Layer 6 of a small transformer language model trained on English Wikipedia (12 layers, counted from 0, width 128). Numbers have three digits each and are written without spaces.
Take only the direct path to the model's output, skipping the later layers: a vector added to the residual stream pushes a token's score in proportion to its dot product with that token's output vector.

Output vectors of the tokens that the questions are about. A number n stands for (n - 500) times 0.0027.
"=": 580608648456599577329570511681419577552573562632548333670370449369390429451376679621586363566578485307372459431364574596535493597348465470374543462493318435595557315561467512196438407544611639495592494505537369605551353568502346682411504540475580553428586463632420507492319505585247291506670408721660466415697431396442494480653436488425701513551415534761575362491520518662604259482512
"ud": 547544451266444588545436605390461614442550371508585600568529538519716610596623554521372426468390567706467582481515391690551358454446459479547722538562616608540322314423609512440539548477376474558596449513709450568400523508474400448539308295703408469530346319549454596196444394484497449381479497568533533640727225580533443480326448699408595438459703438606684462445420449504390692487468
"ts": 583598746374546510417520396400374361332635463543375267795460345578343456471520539637719582723584518414486577283713564518563340576203677460229378442654470521533614389303638627442466526483512475424442402422578482731442633525545407511462499535510513716673313529550338577748584330364552528477555468324338553514595534565533683592644413524422633414617562534480296501440325521273526438423633
"ard": 583494492387507498337359461524524562539609404467434554410390573351521642707455524529599615453471644292492599334274656199498530539417686465472627655437573271602440350605674595693390605684550428614356532545515349605305484546431469571477472478409337670300537538580613528395498405543652341353603525476405490408618805569545596530520451608408663628479502563557489496464406578391345369472345
"Ł": 534499581559801578501564524495342480373483313616591692490483461326581480475556717672553498675514464522513289532526480534653386399436382444619465351511664568503418451584626424434478525488564474517406400433476409680485531493330572401605386485647359685541525510408576648515258420569558285285667564569558494416411552630543621641522651649466439485374618414501488408480390391293319430408491
"av": 519545443378450708390396529292541476293513379523443500485366606393514681563526530625610455495306509554518359472522519619424430551506543474295588400455541382738487425418703605621394497643707475520546500610546434522498459394552455569791335449619586563377508468615376632489475365536480517486441261565622350762447621484650605562429436384489484624293407570678563556583334429571389476490331
"en": 625468643479379637613437535477550507562464484456403434536483545478400620484547474676460660537621559523374583261512445470505498594553449617664563612325423343342468324448704596662336560617522597300474479553314513499521420556488467595407438542463719256549266467497456716482514454475680453518352604458540652398452423476369557502465484639556401447420608255646534530411373574555555496539476
"ical": 436270573385551611702448448398499419545591477428615664667493484464765300428478560722801524387393476560406362449352274327507652305324346344395341276541531636362555284496749641421454587433512713521438455441493552760435502495603569404584604658518588599563679606644477589577365560557626491508571506396556486474597455509373539411454389700347355397262619570357609484535800634355651314438259
"it": 413521280396484847529460452466562569457395382481355348365696618544467365496605469539602609519523515424607641332538592400708428438558375535440394476608403596519445338599520419693427453369633492410438505519469636443509545568520439442396574490614603387569571468454490670510420516443502599416455589405412261657633593600511344529400517457340479575446456566455486654627437638579476578507469
";": 514514475445639454656620546512592524435503423662427429547567418562434528525391512493423617576574397460447450465465654540397434568423619571367498488446528542429487510700402489567529579558308669422591559538464554470518472466480389575469702521423341533401520452580589457409555590340398503547431570577420584560453428515419601516509588452525407530539596570400441345463564399440579300498428
"up": 597633661391556401414462451527318428531426520470462318453490548328580563529370549541627562674515654241470297394588428391567323546600558573489610490534450608548490431511653478552520481414494455495346378474498534737315543486570454716487210420733423432652437321509579654676461575671546500573626337708479662495494435401271617324418486656457503534435464283606430437533311640476697562505579
"ld": 611545678435487607335295582371150612395528504482379578523320451477473594283434573626710643594557545292646590591503483618637238578388453165313540497541568445472561372547731556382497341656288655402567278512489616413431432659443381632518542518519269624468382425482390557470557601822572547472656592480440579509531701619617565734389568594320464566493579282618452476497315411574331503423605
"†": 533512524432500548701564549636491308377428326636677462726542502397428606425453691604580622638556493493558514352408685367544365354366523443640488517721368454446595409576480513307554475573470580600465354387351622570453358381429360535378541436462554681367520502592417615352379607430426491602696578401475557545421624581518395448660528639500650529610611518614353379423408490418332296447538
"T": 420181547427719295626548621490315393374589292590514625893403542063692741286594792979858757832495607461382331614491529451591302424309393154491480452761394664613434305427821692226437584349557710527407311294493547689449421284496622554559563451718320748467490446403424655422081299600480383434701525593701309549600726308588654636392591844253651548528627425484537485342496506283102406072572
"im": 659562403354513581498322466576636329550476373505606551458482596474590458616569541579430562614496458556558495311577582463395278604606485567352430375492358429552471401255675702674590638429817619487630360520443478490552602398566508446581426434653435482546414276613430505494539601657644333559531477570433554568564326448480354361413339753474463515450314444574479481567455666319389471515524
"$": 432466409337570439437562636578430442525631418643598504649504482312477590465574639578462504645576463445562459471561460438395365552552528587288563620570386451513415463608409663428650410425373614447382474421597554852397475542444442425516562511500273407498441729409400539647364528721435553472540311564609440430630464288659488489348530500533474516544420412550674520440475394494396647495571

Each question shows what one neuron of this layer's MLP adds at an activation of 1. A number n stands for (n - 500) times 0.0011.

n379: 487552474466495544436451519520500703558515500592351618672634209477406432445448466500394440598513433541567484478463580589406527533408641747455558407527505447475470605596276513599582521613478455521452505436433550367565688451524566422508433535403495486591443403517529503449684433424228500505570366601547532399475446521373548526497373510672442430409405612561516490571594387562392385445542
Which two tokens does it push up most, strongest first? ";", "="

n121: 725463312352402545449506574555627762370533441500461563387313608474374452513268532370439561524598544395614338715379538585333530468679478619631339534530519493583516553415760484403783542376503588436431378551474625679597519407588428410599472414328457614521455523571715411477319433554538327664484625704525509437559316366407483576428400576585448366484556537617434490352531726558418520421302
Which of these tokens does it push up most? "im"

n316: 700417442443327468661661585610405476652597488420423465510546456579439436361584562505405453635442442532508493542553463562541447417345483539448563467453456525443578416454591517423596619353466490461539556563441334505455502461670602507555487490483432235540493562389508429444490362510652398639446567561559476629405473403584477573442533461623425400517571431355571571637529454589500487550468
Which of these tokens does it push up most? "en"

n494: 443628349521347444512519475511423487645580537452352430665598552488449547458491798317370450671455253494463503405492439376607339477343680609392596603553684458477611500650452378429614399540559494550404422579468774645544572576614415583292355494328669569506541521463542605603567480367393597505494584453531520418494399503538561515453380427392566457580517585587424576345402403462311531451602
Which three tokens does it push up most, strongest first? "ts", "†", "$"

n500: 563453642598467382584405452426610483500571541447543603582466643621609317566269546415579307517603288393412490581546658424737517620609352335462513557359426413472516358583482544237467438588459592768657497565386377510654506367633358494470514399454425703276497437544560486447609523481634598455507548593450694151434362540474524573580485439513450344342585582705520713471487466539570775391465
Which three tokens does it push up most, strongest first? "=", "ld", "ical"

n396: 584500450497595374516420689394438554467397324624372535623519408334554479640535497649435683402454595431542537549460458492472574497508445444464628606536400527574513580578474605387642594464419482482498492489407394734562385633695568572492392484430561281317540460474456488631542426607385541594481494429523472700425521427537346421429540419627492403385533521560659434531435492284509623506552
Which two tokens does it push up most, strongest first? "$", "T"

n391: 349618452497563412382388419377503365681518515444675756481480574555497490526322521497378538534569443513527380576555606437477330401483627620462632456446276374426459711702652509386351477372646494522587705490539711441542481261444552494523704503546522575514510248633583651354624519573459513440429388506401580593406233644519349767270515385520405460630322407503540583595607450464600381605580
Which two tokens does it push up most, strongest first? "im", ";"

n399: 564483426410388456603378506333400509486465561503430497578377618454580665722512465623331515558288537454422732516571394613593345546482449579643453626570486497517542443460390531634636497559488455635570568589543547460529460615447322344420451331453658362544692327456619545630596477333390551583346363508544514470634472585540533409466595574362529617549545316528449554317446479491300500671509
Pushed down most: "ical"

n218: 420408678612517396511418563451545555410546599553319550492557517398526623467495548523736298552578408603435689297425508393322438495494338512508542548586657489393561661569539421610455577561511617367452487543544528693352556407436613418332567478506555409402448519500593515424389473519615579518508503482345466579442624386535475589590461554589481327291482497543449595361535607382620609317547
Which of these tokens does it push up most? "T"

n327: 483544474624463516487518337559594375575491488427732620611561493546647356470350532683276531500692362352731569304515607599382208484585468404591533500569571748469233443596464415477507428349517548490455614503555443413313382643483777610346441386520375598400568566616430359470453494510624574416441531568343416698572484483412480553351605542682375425451582560500661629560812436526389442427440
Which of these tokens does it push up most? "ud"

n61: 557565459411434411450522460517378481654542441464355327340442478298477586649506487448575509653494270465426423548544620428595323438639515541297696526428479479591400644633539657464757512568466457646555609494636630671506497544590525589482434454446486556510579482520464277564435550407486421492556509492619378439514462479482310669330511308407548472429526312349451623578705680438522540636338
Pushed down most: "en"

n182: 595443500538411531438606533429428617624680581449535412491260464591530629598469619624524460249519355522425632544397407402568358475241571523506474667464407729593569623546640473677612424699497360534613346717506487436431525438634490461397537581472587431490481440356664354481526605310390390558582612367425542532527435649650354478214488395385636705450539443571258503543512380575396536489497
Which three tokens does it push up most, strongest first? "ld", "ard", "ud"

n384: 518542563605675465474625588425601450405374378609667443552464570360606622427314478491526604543485342517488433397492451543404473517524517558559482506463506527338593566523592492433438564534543370503243459589663485540430392465586413483339761422532575465316338238693545642527621543625449527465442564489335506575654520506541518473519346546503459512576767315431365480625568449497590509305553
Which two tokens does it push up most, strongest first? "†", "T"

n336: 655482358595759423573448487547376628598587529335737543647671449395456488509427400704561587448516436421577278460454518656341491567455708419571437348423391497456701516497540553515412593701455411448395546497570497507546350326223438423422539535648544469406427531474531623428481264464611642475389423410376444409479536481442576356546642566503463353509601482611664630309461459531654574490500
Which of these tokens does it push up most? "T"

n71: 532262370516561509438435467556515604388615431595632456434461431443461425352572503516497609599494608556718330190368360476503684438415485381391391442256404670617569591512746482651551566268776485354439562463538474349340638484481690582538440484424614486633578541428359455429360491380580494494607549568644575587497549510544451599656414451446643539566515645605590358448671649516614368402490
Pushed down most: "ld"

n158: 376569574778669722500417518516386554372519390507391426646542525493523561469351489444481471224600410779673555369602547586655525450347473382730607352725524465646500479344493523459497698615275536362598702429520486406394457720414496480462485367449428477563598256487531406406553440533656514378316614539552412755343490734507236393493599430445641345493585346613584567430401500429540521454570
Pushed down most: "$"

n324: 529578333561290596595429473541455357419295542367506446413413558553481593638552576657532380451695652465452666672727609429506422448348342463432209438445607449506522443602519517482681471427628486535454390370506473656357474607503549582381478560450444497456350600478524413414591448677415473382637558470534611581357391600593374515466637426535426621447399433460563443625472458558587635604522
Which two tokens does it push up most, strongest first? "ld", "it"